Layer 5 of a small transformer language model trained on English Wikipedia (12 layers, counted from 0, width 128).
A neuron's activation on a vector x is GELU(weights . x + bias), where the dot is the dot product.
The model reads these tokens: " use" " the" " term" " fig" "ur" "ate" " number" " as" " sy" "n" "ony" "m" "ous" " for" " the" " pol" "y" "g"

The vector x that enters this layer's MLP at each token. A number n stands for (n - 500) times 0.0087.
0 " use": 505 548 402 610 530 438 576 393 445 411 544 472 458 513 572 364 501 554 370 479 556 368 574 404 452 498 459 378 438 413 673 465 552 545 566 518 431 401 601 468 508 510 561 442 438 525 382 517 539 463 549 543 480 616 531 307 452 507 389 448 489 524 502 529 525 551 820 438 610 528 489 568 448 501 520 577 388 669 460 526 429 457 385 491 492 396 489 530 409 447 527 526 478 576 575 694 463 599 676 437 516 484 507 529 479 417 455 445 478 555 480 545 450 577 378 316 449 535 626 526 568 479 459 535 503 532 523 542
1 " the": 521 462 283 570 470 386 515 524 465 476 531 574 589 547 563 394 472 588 544 571 486 394 327 397 457 415 626 295 517 636 606 552 407 493 469 497 523 551 571 541 508 608 387 497 623 549 329 434 534 378 469 483 433 694 533 240 347 651 308 441 346 367 478 846 513 387 739 473 552 591 567 636 561 476 474 501 481 568 501 662 312 398 368 514 612 552 399 614 456 457 616 487 420 463 530 478 400 496 468 447 557 464 558 524 490 583 523 506 531 565 470 543 531 538 416 448 464 428 542 606 551 668 408 457 369 539 673 509
2 " term": 537 459 366 479 538 201 668 402 526 440 573 573 585 501 737 546 339 495 573 481 473 465 547 413 549 448 541 361 501 636 496 441 560 519 518 575 564 495 488 409 568 545 421 385 471 650 445 451 633 471 475 492 471 552 578 222 475 519 206 571 525 458 555 977 529 387 572 456 558 332 418 499 573 558 447 580 437 763 594 638 310 529 458 576 645 532 465 497 552 336 559 348 332 525 633 556 390 574 444 237 537 468 451 558 369 594 552 487 514 587 457 539 473 353 452 472 394 471 656 630 582 622 359 390 360 584 666 428
3 " fig": 458 392 351 584 592 439 604 503 471 388 461 550 627 565 464 423 445 520 479 567 553 571 482 435 545 556 820 287 512 737 539 402 347 419 590 343 556 385 505 580 497 511 512 554 475 715 329 510 608 498 311 467 427 470 599 165 376 614 458 586 590 422 691 892 574 433 527 477 528 443 502 682 558 647 513 528 377 603 631 600 321 436 429 509 597 474 356 653 483 300 647 498 368 535 482 636 458 507 333 263 426 429 572 514 507 543 495 594 509 502 652 457 626 408 550 473 313 397 558 501 600 609 404 388 271 545 487 455
4 "ur": 409 507 499 492 424 389 593 490 443 448 506 838 582 476 544 407 533 488 571 535 601 516 461 518 500 517 768 386 418 503 413 694 313 567 617 296 486 501 496 570 504 573 524 367 462 610 345 354 520 483 337 505 496 710 615 268 500 564 360 530 575 392 713 881 540 456 651 503 534 416 415 572 477 581 495 576 506 617 487 544 213 412 345 495 689 459 430 715 457 491 495 392 353 486 577 595 472 598 426 422 464 336 287 490 447 646 458 567 461 430 559 471 614 462 456 553 492 505 533 456 473 654 399 595 381 519 445 424
5 "ate": 509 558 211 520 376 329 540 406 567 508 513 744 516 477 585 479 507 569 596 563 534 420 492 434 567 447 656 307 351 644 461 550 437 604 657 395 508 556 442 642 586 499 445 446 363 680 469 507 512 489 340 523 531 595 529 319 466 582 342 566 436 389 491 890 517 481 670 451 602 496 542 575 433 601 492 621 457 597 553 574 220 452 408 437 653 508 479 573 393 416 547 392 365 467 616 581 558 558 415 319 468 358 510 629 574 521 464 545 541 507 495 622 581 464 412 451 399 490 555 486 495 642 386 540 272 602 565 262
6 " number": 482 512 363 436 441 263 643 409 542 501 402 462 651 439 565 529 536 533 507 499 561 442 421 453 499 554 740 304 412 676 536 416 548 612 617 384 549 474 418 467 438 537 510 585 422 690 472 583 565 408 297 551 540 508 569 185 400 517 358 613 439 357 623 868 486 481 598 398 620 438 397 657 572 540 504 587 462 650 604 541 291 418 428 694 571 473 434 608 449 403 655 443 249 605 497 596 314 531 495 482 428 391 465 615 424 458 507 548 537 535 612 541 690 473 533 458 413 458 639 498 657 670 378 383 288 632 408 347
7 " as": 494 462 325 351 568 268 547 531 514 381 410 546 568 395 674 370 555 559 548 566 673 516 244 399 513 561 510 333 488 526 618 459 488 694 568 419 467 441 464 427 470 668 460 427 556 720 458 540 588 490 367 571 501 499 606 357 431 547 433 422 459 339 559 677 523 510 670 365 447 498 506 569 455 635 605 530 440 661 477 575 231 532 309 586 620 538 438 529 483 419 523 519 350 399 605 519 429 463 513 492 543 363 373 571 506 474 576 566 635 484 599 591 576 556 487 517 512 513 539 511 557 708 310 481 334 497 569 308
8 " sy": 570 564 435 418 421 231 386 587 431 575 398 522 665 591 631 519 495 362 603 413 642 498 447 547 592 367 466 421 602 688 533 369 430 505 598 280 469 317 495 459 617 611 501 396 558 650 505 523 630 477 373 406 561 563 534 257 446 536 353 388 475 533 666 903 556 509 605 544 387 508 232 599 502 607 563 673 485 462 475 578 379 468 367 643 491 490 419 469 496 410 512 460 402 551 531 509 397 453 494 382 555 411 550 660 421 559 478 597 499 488 468 519 480 370 434 549 303 499 671 604 610 539 559 558 261 613 617 378
9 "n": 520 553 454 456 565 418 420 462 501 449 489 710 622 524 578 517 471 468 552 524 582 523 483 476 639 293 461 395 428 501 499 474 517 604 545 252 561 520 421 354 659 541 527 392 567 630 486 383 706 413 294 393 557 336 630 400 399 374 243 411 451 483 464 630 561 484 643 458 469 464 292 516 601 470 590 696 539 478 456 661 268 591 430 556 489 561 374 501 473 452 604 547 417 523 424 596 436 574 358 390 451 409 502 424 467 587 641 578 653 542 547 619 582 342 564 456 345 485 522 498 604 627 604 574 351 489 660 344
10 "ony": 620 514 384 415 419 379 386 508 499 457 396 476 688 549 529 493 463 439 564 505 558 460 516 412 656 478 527 353 407 427 426 484 446 681 601 323 496 533 499 461 603 634 471 411 539 580 456 529 675 448 350 476 594 477 721 401 462 572 375 502 517 339 441 799 664 452 608 449 606 517 438 528 610 679 553 568 466 529 456 559 284 596 267 520 561 587 540 501 419 432 578 424 380 429 473 636 549 544 352 391 551 448 456 622 457 553 430 477 603 422 319 634 593 294 447 470 401 363 591 600 438 733 542 579 304 565 691 320
11 "m": 606 407 349 434 485 324 516 464 463 626 469 603 567 529 559 558 343 519 457 579 512 449 537 411 618 367 553 384 426 560 466 589 470 587 578 388 540 442 488 492 551 520 438 400 542 586 459 496 641 526 469 488 519 359 569 369 509 546 284 564 495 354 693 747 469 533 693 421 465 572 427 523 633 590 532 592 485 603 434 617 293 581 369 497 579 424 429 558 449 437 674 537 277 457 411 749 365 611 349 373 507 429 297 661 507 578 403 451 605 377 448 586 601 355 436 499 383 441 593 587 578 727 402 621 330 562 617 253
12 "ous": 576 421 321 455 420 399 548 555 543 448 491 621 681 507 541 579 426 418 439 532 567 335 552 493 457 445 622 365 340 648 614 495 462 603 568 504 517 541 448 660 607 513 435 428 490 458 479 520 487 489 317 483 529 577 572 364 521 584 269 551 378 565 598 836 636 448 686 437 683 535 372 452 641 574 446 478 561 617 485 492 336 568 442 423 621 482 388 521 441 341 575 500 245 404 487 584 537 523 331 469 564 378 342 556 575 426 513 477 617 511 552 533 568 344 430 473 336 437 497 560 590 772 402 645 345 493 591 255
13 " for": 589 473 256 430 525 379 536 400 482 417 439 527 546 421 621 514 532 431 657 443 718 536 463 316 544 496 664 380 453 555 655 490 415 541 591 496 497 535 602 392 639 491 466 292 607 559 435 579 443 533 328 445 425 417 532 373 449 723 283 447 397 390 495 785 570 465 679 403 487 531 538 515 541 538 552 534 618 706 713 624 298 451 444 454 575 558 392 610 420 337 586 445 280 356 506 525 460 473 494 373 496 413 451 547 629 608 395 565 670 522 644 563 574 535 398 432 482 472 545 459 607 571 466 429 296 450 560 355
14 " the": 531 467 235 556 464 383 444 475 379 505 499 457 608 530 589 406 495 561 582 580 551 438 330 431 436 329 677 333 529 605 639 523 429 580 440 464 522 552 566 537 481 596 415 429 669 573 359 492 523 362 517 420 486 686 544 315 370 662 358 487 383 279 503 911 513 388 743 467 504 585 521 583 572 474 466 452 490 585 584 612 253 427 473 548 539 576 500 587 452 415 581 475 478 400 518 478 383 484 366 453 573 474 564 557 466 665 488 442 591 493 496 556 554 440 469 525 494 436 523 579 553 656 464 497 387 474 637 420
15 " pol": 505 474 375 421 413 335 454 543 461 456 541 480 773 579 553 370 409 282 664 629 573 492 396 502 418 316 626 328 644 608 620 410 508 563 528 330 557 496 490 449 497 539 414 285 649 605 364 480 455 456 385 441 436 490 485 304 427 522 319 468 510 514 615 913 557 571 605 449 527 413 451 614 466 648 522 528 558 501 554 702 337 399 518 612 610 451 535 507 495 476 581 466 518 584 597 591 415 457 387 240 535 434 514 427 519 604 519 607 512 473 599 461 605 342 496 628 441 450 516 544 680 622 519 528 340 575 497 368
16 "y": 541 503 173 509 478 414 571 487 496 488 531 555 754 395 587 504 434 369 605 532 648 547 555 408 481 434 616 405 418 481 429 518 455 612 494 284 542 521 369 427 559 570 499 490 348 660 512 480 646 474 394 434 534 449 575 373 358 608 206 549 498 311 490 735 623 541 646 667 597 385 291 525 455 445 518 571 486 532 506 603 354 499 395 601 571 610 556 596 476 502 585 410 604 423 596 726 464 429 308 452 469 376 394 504 487 626 479 561 643 476 551 502 576 323 508 574 469 420 571 534 507 605 484 459 541 480 535 335
17 "g": 492 267 352 505 550 348 576 478 410 538 591 663 480 457 561 468 449 521 525 385 555 519 508 344 467 323 708 331 407 658 492 471 386 538 538 440 690 526 537 504 580 523 474 432 540 720 479 510 532 482 425 450 501 367 570 385 471 642 407 544 601 432 672 888 554 470 731 502 470 335 258 511 567 566 499 483 439 445 571 590 210 495 411 538 485 501 548 523 542 449 512 513 494 362 533 681 399 530 334 449 439 409 309 526 560 658 419 624 624 476 543 621 599 413 434 447 536 384 573 524 469 569 438 575 452 647 503 332

Each question shows the input weights of one neuron of the MLP. A number n stands for (n - 500) times 0.003.

n33 (bias -0.143): 512 503 606 597 263 335 612 414 461 533 571 435 398 316 434 452 494 418 398 639 426 578 580 572 541 637 556 351 409 407 538 615 388 574 534 488 497 512 526 526 573 454 424 551 563 403 558 475 590 355 385 637 409 778 474 775 529 529 291 583 542 505 477 500 472 503 720 529 523 729 453 463 355 438 426 351 482 500 565 485 513 451 468 483 348 447 586 535 564 517 368 418 520 415 608 408 503 512 459 552 449 737 555 629 512 471 641 563 489 687 540 401 547 462 552 553 474 494 476 410 341 454 473 350 554 460 579 327
Its two highest activations, in order, are on tokens 5 "ate", 14 " the"

n179 (bias -0.156): 616 509 413 456 347 426 338 461 494 536 606 516 463 450 470 449 338 647 410 631 268 407 530 552 754 407 543 538 544 475 497 462 574 437 632 515 538 497 320 428 494 411 506 575 483 392 483 517 584 643 524 573 437 452 745 500 550 534 542 330 437 462 532 395 441 517 708 477 355 480 707 569 545 571 491 440 321 557 582 683 592 477 662 506 234 500 445 418 729 508 506 562 562 448 421 457 587 645 492 610 594 346 555 359 632 369 437 563 402 439 500 512 597 465 483 412 482 355 543 500 571 561 595 364 463 414 579 472
On which token does it fire most? 11 "m"

n239 (bias -0.199): 446 636 536 594 477 539 451 646 478 548 529 351 369 482 546 647 432 623 380 572 484 447 436 562 614 451 415 477 479 329 497 558 508 517 547 560 471 544 462 564 401 419 554 600 350 348 399 442 655 637 523 474 375 598 321 435 320 482 473 564 540 422 754 463 611 555 440 606 566 535 507 352 458 605 537 322 412 472 508 407 505 438 513 417 599 450 444 552 461 498 480 427 561 451 427 559 461 457 473 314 452 552 481 628 521 575 423 614 423 542 531 607 550 456 539 581 495 554 332 573 595 536 682 512 591 574 558 423
On which token does it fire most? 11 "m"

n200 (bias -0.191): 492 505 455 691 473 431 500 372 573 489 404 442 471 370 500 492 400 592 535 492 456 489 489 573 630 487 373 380 453 464 395 530 483 464 523 470 524 424 476 471 448 447 687 445 673 569 546 416 531 465 663 530 479 603 658 472 434 706 489 537 604 464 519 316 566 658 486 362 346 503 462 455 536 558 503 475 647 503 497 528 541 630 532 405 473 578 419 345 430 513 437 495 643 372 423 745 503 379 492 465 393 486 699 358 535 486 438 522 596 437 425 503 459 271 551 634 505 686 384 634 469 624 547 503 372 551 469 435
On which three tokens does it fire most, strongest first? 10 "ony", 9 "n", 11 "m"

n482 (bias -0.161): 510 425 512 528 577 389 552 423 544 541 409 502 556 538 381 410 432 381 550 493 352 639 602 606 617 505 582 620 460 578 594 505 459 498 344 422 390 563 324 522 447 667 625 472 598 544 505 377 369 647 605 508 581 482 460 498 548 409 505 453 683 422 468 545 643 542 581 338 483 617 434 321 462 423 588 462 403 442 471 310 583 540 550 523 528 543 453 467 398 412 425 575 454 443 512 455 584 482 552 433 585 278 601 399 432 493 544 528 443 550 512 415 503 457 450 570 407 591 594 556 568 475 375 438 537 458 476 550
On which three tokens does it fire most, strongest first? 8 " sy", 3 " fig", 15 " pol"

n392 (bias -0.191): 390 523 567 433 645 513 475 505 463 539 606 483 615 405 532 550 495 510 523 409 566 537 295 485 639 416 488 554 500 522 523 464 419 500 505 645 515 513 495 716 629 548 485 521 482 467 329 339 468 464 620 428 518 495 461 524 464 485 466 409 534 621 536 451 660 369 543 402 415 662 517 437 465 470 591 595 487 545 589 466 566 423 531 490 482 522 452 544 508 485 515 495 533 573 470 375 472 468 498 487 599 709 355 559 288 197 467 555 482 394 596 365 521 451 318 477 490 388 436 560 582 462 652 377 518 424 515 616
Its two highest activations, in order, are on tokens 1 " the", 8 " sy"

n191 (bias -0.196): 609 528 600 483 564 546 330 595 391 578 574 508 445 695 349 384 497 396 559 495 584 355 552 687 573 505 451 616 506 513 609 486 609 452 497 469 365 534 483 603 500 489 520 637 627 577 433 514 378 441 609 333 400 535 503 396 329 709 451 375 573 370 500 370 462 551 426 412 508 525 327 594 573 585 634 422 468 470 470 584 557 624 360 378 514 364 492 517 618 522 391 509 547 497 541 548 452 591 353 551 398 428 677 474 565 353 525 520 567 330 345 576 463 395 374 597 455 523 565 525 418 649 655 527 624 363 492 592
Its two highest activations, in order, are on tokens 8 " sy", 10 "ony"

n350 (bias -0.110): 526 460 487 588 566 459 322 563 385 565 426 388 397 462 473 583 453 466 519 565 567 517 486 500 507 524 442 434 555 460 526 431 608 347 595 391 469 419 454 596 495 576 425 522 465 590 664 418 427 458 722 488 583 488 571 592 621 430 527 491 400 493 533 651 418 446 525 481 611 420 373 565 466 418 512 478 524 411 347 566 485 408 373 569 578 477 474 571 430 545 404 479 606 603 482 477 519 348 554 484 353 632 489 433 393 382 460 534 528 557 463 505 514 609 665 502 642 451 505 541 536 444 498 448 525 409 552 493
On which token does it fire most, and how strongly? 8 " sy", at about 1.7

n65 (bias -0.160): 442 433 415 614 368 525 591 372 434 358 366 358 543 397 471 537 436 296 567 564 455 469 483 643 567 563 497 595 520 534 536 346 444 461 465 539 611 584 543 451 556 391 533 579 609 568 530 465 263 497 527 369 285 452 544 539 480 355 636 385 740 500 375 523 433 511 596 431 451 532 550 533 615 425 452 543 594 476 454 446 556 614 329 614 508 364 398 597 519 611 385 575 573 463 527 547 420 431 644 431 543 403 612 408 483 586 648 636 495 533 448 574 461 441 638 455 539 765 497 538 490 541 494 434 484 275 446 548
On which token does it fire most? 15 " pol"

n319 (bias -0.106): 283 708 432 257 520 689 624 586 503 378 559 546 350 447 356 476 488 588 468 364 455 422 348 561 532 451 417 608 491 401 439 538 583 432 609 573 354 550 560 546 439 554 599 401 591 526 428 444 431 520 667 421 480 425 617 532 515 552 339 592 479 549 657 516 494 491 601 657 486 523 445 583 609 435 385 655 417 342 356 278 615 483 633 436 617 508 526 506 491 500 517 324 528 472 491 462 564 542 536 593 364 389 443 500 553 520 511 399 592 427 646 635 382 465 622 503 518 418 251 226 533 523 550 567 529 529 531 469
On which token does it fire most? 4 "ur"

n15 (bias -0.204): 319 500 559 397 547 522 456 491 468 474 592 464 678 156 506 411 413 465 264 532 429 452 466 511 347 591 510 422 570 406 676 534 680 367 364 497 497 542 451 475 441 497 500 508 511 473 610 385 517 533 550 492 527 361 436 336 475 448 438 549 434 602 431 285 567 597 538 503 473 390 492 497 561 422 444 545 591 573 521 494 524 464 544 403 253 665 544 533 420 516 529 559 487 471 414 602 544 503 503 470 463 400 664 439 570 497 557 531 563 472 584 549 668 517 575 612 544 422 656 457 594 442 596 415 448 683 661 625
On which token does it fire most? 9 "n"

n29 (bias -0.175): 355 356 518 435 661 609 599 663 472 638 399 593 390 468 500 542 307 479 559 508 638 647 528 562 476 503 532 503 435 531 613 541 593 439 466 312 379 457 489 593 495 521 584 659 400 466 513 351 580 451 534 446 516 602 500 605 405 415 517 567 519 630 508 488 487 519 557 411 569 550 462 624 394 458 560 450 506 524 396 422 491 497 497 303 395 703 484 668 457 456 479 606 526 497 621 548 489 503 671 296 590 668 447 535 600 478 508 367 492 316 548 450 421 467 481 394 584 525 418 503 513 371 475 379 410 417 516 702
On which token does it fire most? 0 " use"

n30 (bias -0.223): 502 475 539 527 563 485 502 387 497 631 570 521 605 517 383 464 549 541 520 538 550 535 467 559 660 560 324 525 545 488 520 363 510 544 481 517 429 468 601 410 614 452 601 392 507 519 483 498 583 611 478 465 565 429 463 530 465 444 669 325 533 551 525 467 488 512 591 527 370 605 616 531 467 464 495 477 412 555 500 508 848 564 483 330 633 528 493 436 571 573 438 438 392 549 660 490 400 569 484 375 503 526 433 532 549 507 485 374 488 414 490 518 428 589 505 480 335 464 423 631 412 610 425 547 536 415 595 446
On which token does it fire most, and how strongly? 0 " use", at about 0.47

n347 (bias -0.222): 445 500 476 450 544 683 339 631 470 401 497 403 401 623 492 597 494 619 573 365 457 527 570 484 503 448 466 629 373 448 555 447 612 515 518 526 558 468 472 521 482 456 382 551 500 421 581 388 629 704 613 416 456 484 434 529 352 484 379 552 422 485 387 439 475 618 494 487 536 561 446 477 286 424 476 441 521 436 683 530 500 552 513 584 413 510 637 773 599 472 619 487 467 500 525 526 654 614 488 367 465 350 517 629 605 586 472 446 319 516 505 635 593 455 356 442 429 641 464 464 475 544 417 590 600 562 472 417
On which token does it fire most? 16 "y"

n375 (bias -0.194): 335 649 468 624 561 525 292 421 410 456 463 489 371 373 401 548 335 515 417 538 560 183 506 598 611 494 455 562 400 439 610 621 684 526 527 444 620 525 434 390 401 370 512 605 575 323 506 417 652 438 395 636 449 497 352 551 618 600 307 491 242 506 580 583 506 438 370 503 470 413 517 427 571 581 491 475 585 623 592 510 492 438 506 503 407 633 564 420 497 591 506 599 485 340 668 558 540 471 532 574 650 601 619 416 652 595 442 509 630 216 467 389 363 636 460 646 549 417 529 356 512 303 648 376 518 448 566 594
On which token does it fire most? 13 " for"

n476 (bias -0.262): 591 413 603 541 331 486 406 539 677 345 456 387 387 549 305 609 579 513 541 536 635 531 370 599 716 439 409 538 334 436 532 636 478 272 544 535 468 451 503 521 549 492 430 537 434 466 419 589 486 392 522 457 479 339 489 483 505 532 481 495 519 358 535 534 620 546 443 443 518 513 441 579 490 469 544 561 183 539 544 514 479 557 428 659 468 487 545 568 594 750 458 595 332 579 505 524 551 573 503 546 654 651 442 375 467 481 585 569 391 587 415 383 470 465 403 554 557 402 584 495 452 527 549 423 410 471 568 590
Its two highest activations, in order, are on tokens 10 "ony", 8 " sy"

n291 (bias -0.180): 498 446 592 545 565 393 540 475 373 659 495 579 531 356 444 393 450 493 416 487 516 595 477 556 595 578 484 550 461 472 672 609 484 475 418 457 520 525 447 487 486 544 547 486 394 566 556 472 556 565 526 394 383 544 525 502 552 547 438 507 588 604 599 467 526 468 370 390 504 511 521 511 468 557 516 518 652 428 511 324 544 500 538 480 620 439 520 473 446 457 535 409 467 504 423 464 578 570 500 298 446 555 477 561 430 471 329 475 613 667 531 377 635 539 520 523 457 383 448 342 464 668 509 515 531 551 446 388
On which three tokens does it fire most, strongest first? 4 "ur", 3 " fig", 11 "m"

n488 (bias -0.152): 519 617 490 450 497 497 328 514 497 469 550 451 511 400 551 278 485 594 353 495 376 372 511 549 494 466 480 652 570 398 445 609 424 567 487 542 519 572 459 658 706 733 467 584 511 470 332 465 511 470 562 472 359 446 519 590 553 432 375 576 483 581 577 453 457 718 526 533 581 524 557 435 548 356 436 659 438 535 556 580 449 655 445 569 511 452 481 478 412 474 361 458 444 411 621 399 742 434 377 473 443 465 368 405 486 472 475 480 712 555 641 392 612 622 431 636 506 574 393 669 573 525 590 511 516 533 385 354
On which token does it fire most? 12 "ous"

n192 (bias -0.095): 429 426 436 497 510 521 414 373 343 459 495 473 431 439 650 399 655 418 529 447 371 633 224 497 521 589 531 656 612 488 663 407 312 493 566 396 503 543 585 508 457 344 468 432 678 552 508 543 454 537 462 447 516 530 450 446 500 435 532 656 538 425 492 314 446 397 614 481 531 423 562 446 457 577 604 465 462 518 449 476 544 629 363 659 354 396 599 474 526 510 543 503 593 455 683 555 479 410 563 516 549 528 468 447 487 505 563 603 464 606 539 465 377 628 513 707 529 670 359 585 565 387 538 366 531 500 464 540
On which token does it fire most? 7 " as"

n32 (bias -0.204): 436 583 420 475 652 658 551 597 475 243 420 579 393 378 525 601 365 669 466 555 556 412 516 567 488 494 374 555 488 494 445 392 550 595 656 559 250 543 476 449 571 473 463 598 578 417 473 326 425 619 527 552 611 321 558 599 423 627 459 422 339 526 509 525 482 601 317 573 661 447 272 524 427 497 593 431 509 461 527 566 575 552 555 546 365 529 557 567 282 471 488 266 473 555 408 539 464 392 665 470 459 448 643 322 626 531 220 506 344 665 434 664 454 518 649 583 387 357 484 625 379 463 556 567 455 572 482 482
On which token does it fire most, and how strongly? 9 "n", at about 0.16

n6 (bias -0.122): 704 533 548 380 513 415 436 583 441 508 571 508 619 565 559 371 466 595 508 547 533 411 317 548 427 469 401 484 558 492 384 475 376 444 440 508 625 546 627 387 440 489 576 567 673 479 484 539 550 543 612 413 590 525 386 570 533 463 308 479 413 510 560 419 345 809 514 375 503 445 579 508 539 539 541 492 403 421 552 486 347 489 484 478 587 385 530 421 503 384 497 685 592 400 545 489 379 461 567 481 522 494 485 421 492 421 412 533 599 668 516 475 437 527 646 514 361 702 523 542 362 665 572 567 527 404 351 679
On which token does it fire most, and how strongly? 15 " pol", at about 2.3

n288 (bias -0.124): 596 450 467 441 607 517 500 475 667 591 438 549 384 450 406 417 529 446 436 415 599 600 316 569 442 596 421 600 542 592 550 514 405 588 535 480 351 620 646 549 483 307 647 434 589 468 368 460 526 594 532 378 370 537 544 436 447 393 574 664 377 638 475 552 484 456 616 361 535 573 610 372 399 471 539 401 378 503 586 543 539 331 282 517 439 575 486 544 604 487 570 584 554 649 465 360 456 543 558 629 474 570 396 391 570 503 631 619 364 555 522 420 665 514 605 517 586 618 399 468 534 332 353 458 630 355 484 466
On which token does it fire most? 7 " as"

n472 (bias -0.144): 548 347 485 505 455 630 434 402 522 511 422 483 627 548 472 381 581 575 516 324 612 530 421 513 529 462 502 658 500 437 439 308 454 349 412 592 626 519 471 548 441 479 527 537 565 510 300 575 558 567 555 417 508 484 454 649 360 511 431 674 489 566 382 493 316 398 579 428 469 534 596 505 495 539 519 409 571 508 448 610 486 685 622 548 441 642 595 433 535 559 404 551 508 437 487 532 535 322 465 473 647 426 487 214 309 369 590 670 603 484 526 561 522 285 551 443 484 461 450 526 495 465 443 413 482 571 536 587
On which token does it fire most, and how strongly? 14 " the", at about 0.33

n258 (bias -0.160): 511 484 545 525 460 464 538 611 435 619 432 362 489 557 307 383 443 568 332 453 569 422 613 704 692 365 517 646 525 513 427 700 437 398 588 579 416 334 452 460 541 577 449 475 418 629 597 325 392 443 435 476 503 431 543 513 413 572 489 465 626 462 546 480 482 700 497 394 550 547 413 564 435 406 508 508 613 518 435 436 543 392 489 413 500 440 551 495 484 492 644 285 705 546 539 430 538 517 472 519 430 540 546 623 410 516 535 248 612 405 479 447 478 522 462 661 470 407 593 450 635 511 359 515 436 505 584 622
Its two highest activations, in order, are on tokens 8 " sy", 11 "m"

n327 (bias -0.151): 646 414 466 426 537 522 308 409 516 491 646 560 584 565 506 418 532 637 537 400 619 734 619 622 436 621 435 475 404 433 418 506 447 653 400 565 506 639 377 746 568 539 460 404 650 338 757 467 481 546 492 448 452 679 525 474 608 421 770 518 437 543 684 353 521 644 510 657 512 551 596 614 583 524 481 462 497 416 461 554 492 420 424 475 463 272 445 528 470 380 420 268 542 372 527 348 527 500 544 301 548 364 514 633 423 503 651 469 479 426 515 313 575 531 451 500 660 662 542 455 509 326 450 345 455 488 458 438
On which token does it fire most? 4 "ur"

n369 (bias -0.133): 556 468 539 611 529 535 493 525 633 480 569 527 443 404 591 530 570 436 419 643 610 538 432 371 439 445 496 522 599 423 610 592 383 382 493 384 483 517 589 515 495 546 473 538 594 495 520 433 427 554 621 685 341 387 512 409 468 483 616 401 449 641 434 456 510 468 456 601 464 459 528 440 311 438 570 437 455 300 510 624 383 453 527 517 589 443 473 662 276 523 595 399 455 572 600 366 446 398 540 586 587 523 500 470 510 544 568 467 560 389 580 421 560 594 471 394 537 360 418 467 419 490 503 500 474 536 623 519
On which token does it fire most, and how strongly? 1 " the", at about 2.5

n146 (bias -0.072): 583 361 558 579 495 440 554 605 362 395 604 500 537 573 478 575 409 581 468 541 613 486 481 658 619 424 436 603 563 418 468 396 440 401 552 440 659 625 534 516 486 519 379 393 468 437 441 432 439 422 582 370 421 528 559 670 541 460 572 548 464 546 500 434 492 516 409 535 566 345 638 513 464 667 350 705 439 639 309 464 462 573 422 514 397 516 572 587 462 335 422 641 450 485 547 671 511 433 646 543 447 551 505 554 478 511 444 456 590 340 450 673 319 435 616 437 335 640 497 545 469 516 640 371 593 599 490 495
Its two highest activations, in order, are on tokens 10 "ony", 0 " use"

n493 (bias -0.111): 419 438 466 508 394 483 444 623 725 480 469 609 656 455 677 462 426 470 447 272 446 644 575 545 452 584 554 528 469 407 469 409 306 442 565 517 410 362 544 492 438 635 348 564 398 393 693 457 624 581 543 500 610 725 258 529 534 517 454 472 407 489 508 378 369 598 639 452 478 609 495 415 603 573 389 560 603 410 508 431 631 469 425 472 629 589 525 452 380 602 459 449 530 426 574 611 517 593 535 475 564 533 402 670 393 492 287 486 517 362 404 433 491 421 567 557 627 526 673 454 399 536 534 495 500 517 438 567
On which three tokens does it fire most, strongest first? 4 "ur", 16 "y", 8 " sy"

n46 (bias -0.165): 274 640 449 632 505 359 495 704 702 452 561 512 495 505 524 589 506 472 406 390 548 433 387 568 492 626 567 495 550 522 539 553 537 402 624 495 607 576 505 531 526 564 696 529 508 408 589 574 317 484 533 495 292 374 469 546 508 477 468 567 465 483 521 434 386 350 577 526 413 454 470 487 621 569 357 664 430 401 404 503 491 356 495 563 550 611 549 434 445 467 465 542 592 673 408 565 372 459 532 521 489 439 483 489 413 576 469 460 430 458 474 516 667 455 570 534 387 701 366 419 339 466 575 535 521 650 535 500
On which token does it fire most, and how strongly? 6 " number", at about 0.56

n61 (bias -0.195): 523 561 495 352 409 555 298 394 395 309 442 495 310 624 453 432 594 464 437 536 506 509 500 326 448 543 482 532 619 451 563 529 634 416 553 555 511 561 562 514 590 695 517 679 455 486 471 347 739 503 559 523 548 367 497 564 454 585 426 534 364 549 635 503 533 661 497 373 565 483 595 562 453 461 462 692 629 240 447 476 551 552 494 506 560 450 332 532 531 530 464 439 637 514 503 375 534 315 617 529 512 494 352 708 422 555 633 559 554 512 489 363 596 538 371 416 428 402 488 380 511 354 608 393 576 577 394 321
On which token does it fire most? 8 " sy"

n306 (bias -0.281): 551 469 593 540 464 438 461 360 478 606 694 604 503 457 371 535 717 544 451 744 351 741 453 425 579 666 564 369 451 408 648 365 330 429 380 635 488 408 527 524 356 395 460 648 446 660 467 368 478 333 647 463 524 369 677 655 365 398 391 452 509 486 433 481 417 387 481 424 494 441 629 652 503 485 441 625 550 370 633 641 508 445 476 604 543 500 569 564 434 654 544 307 405 523 541 449 512 440 465 636 683 574 483 390 322 454 350 469 458 521 512 462 343 485 533 445 436 418 456 476 445 503 410 605 715 572 591 576
On which token does it fire most, and how strongly? 1 " the", at about 1.3

n163 (bias -0.212): 519 468 410 427 353 718 516 525 545 572 676 378 474 621 361 445 500 677 540 423 420 367 549 710 446 374 628 643 478 421 604 326 410 389 487 560 527 416 558 532 627 416 409 453 503 560 398 513 395 634 493 575 471 561 565 547 457 444 426 426 442 586 607 422 487 344 613 344 429 510 546 479 670 443 660 481 495 393 531 533 611 535 425 637 438 451 399 476 636 485 484 551 482 607 490 457 396 528 536 473 394 489 472 443 530 669 561 393 479 398 445 539 593 459 497 622 511 648 556 424 541 634 470 331 511 529 378 474
On which token does it fire most? 15 " pol"

n381 (bias -0.080): 564 332 502 482 620 667 617 489 540 484 438 369 467 585 638 229 470 443 508 510 655 500 458 515 495 510 472 353 357 558 480 547 596 473 532 484 495 528 528 373 358 581 330 637 382 515 503 490 495 503 477 546 472 561 546 571 549 429 561 563 511 473 410 572 510 497 376 603 495 678 466 568 426 537 406 497 413 423 507 622 572 582 554 423 438 569 533 289 549 679 522 505 535 410 492 561 472 497 456 482 444 516 527 702 686 379 317 545 624 492 417 519 516 627 408 404 518 465 626 560 444 495 621 463 578 612 525 505
On which token does it fire most? 10 "ony"

n12 (bias -0.102): 429 506 410 572 434 400 585 483 537 472 375 408 377 503 418 426 402 473 522 539 671 537 537 549 492 702 518 456 536 508 590 469 475 435 577 436 525 503 422 544 439 395 712 467 632 559 626 567 446 483 362 602 414 477 481 513 386 508 497 620 406 547 599 440 460 550 523 552 328 516 615 478 294 609 578 655 556 457 580 322 408 558 505 552 563 450 500 392 609 382 420 398 658 513 492 462 604 277 586 453 634 541 575 361 370 409 671 489 402 357 468 602 536 472 420 664 718 569 454 428 505 341 447 634 473 451 500 555
Its two highest activations, in order, are on tokens 7 " as", 15 " pol"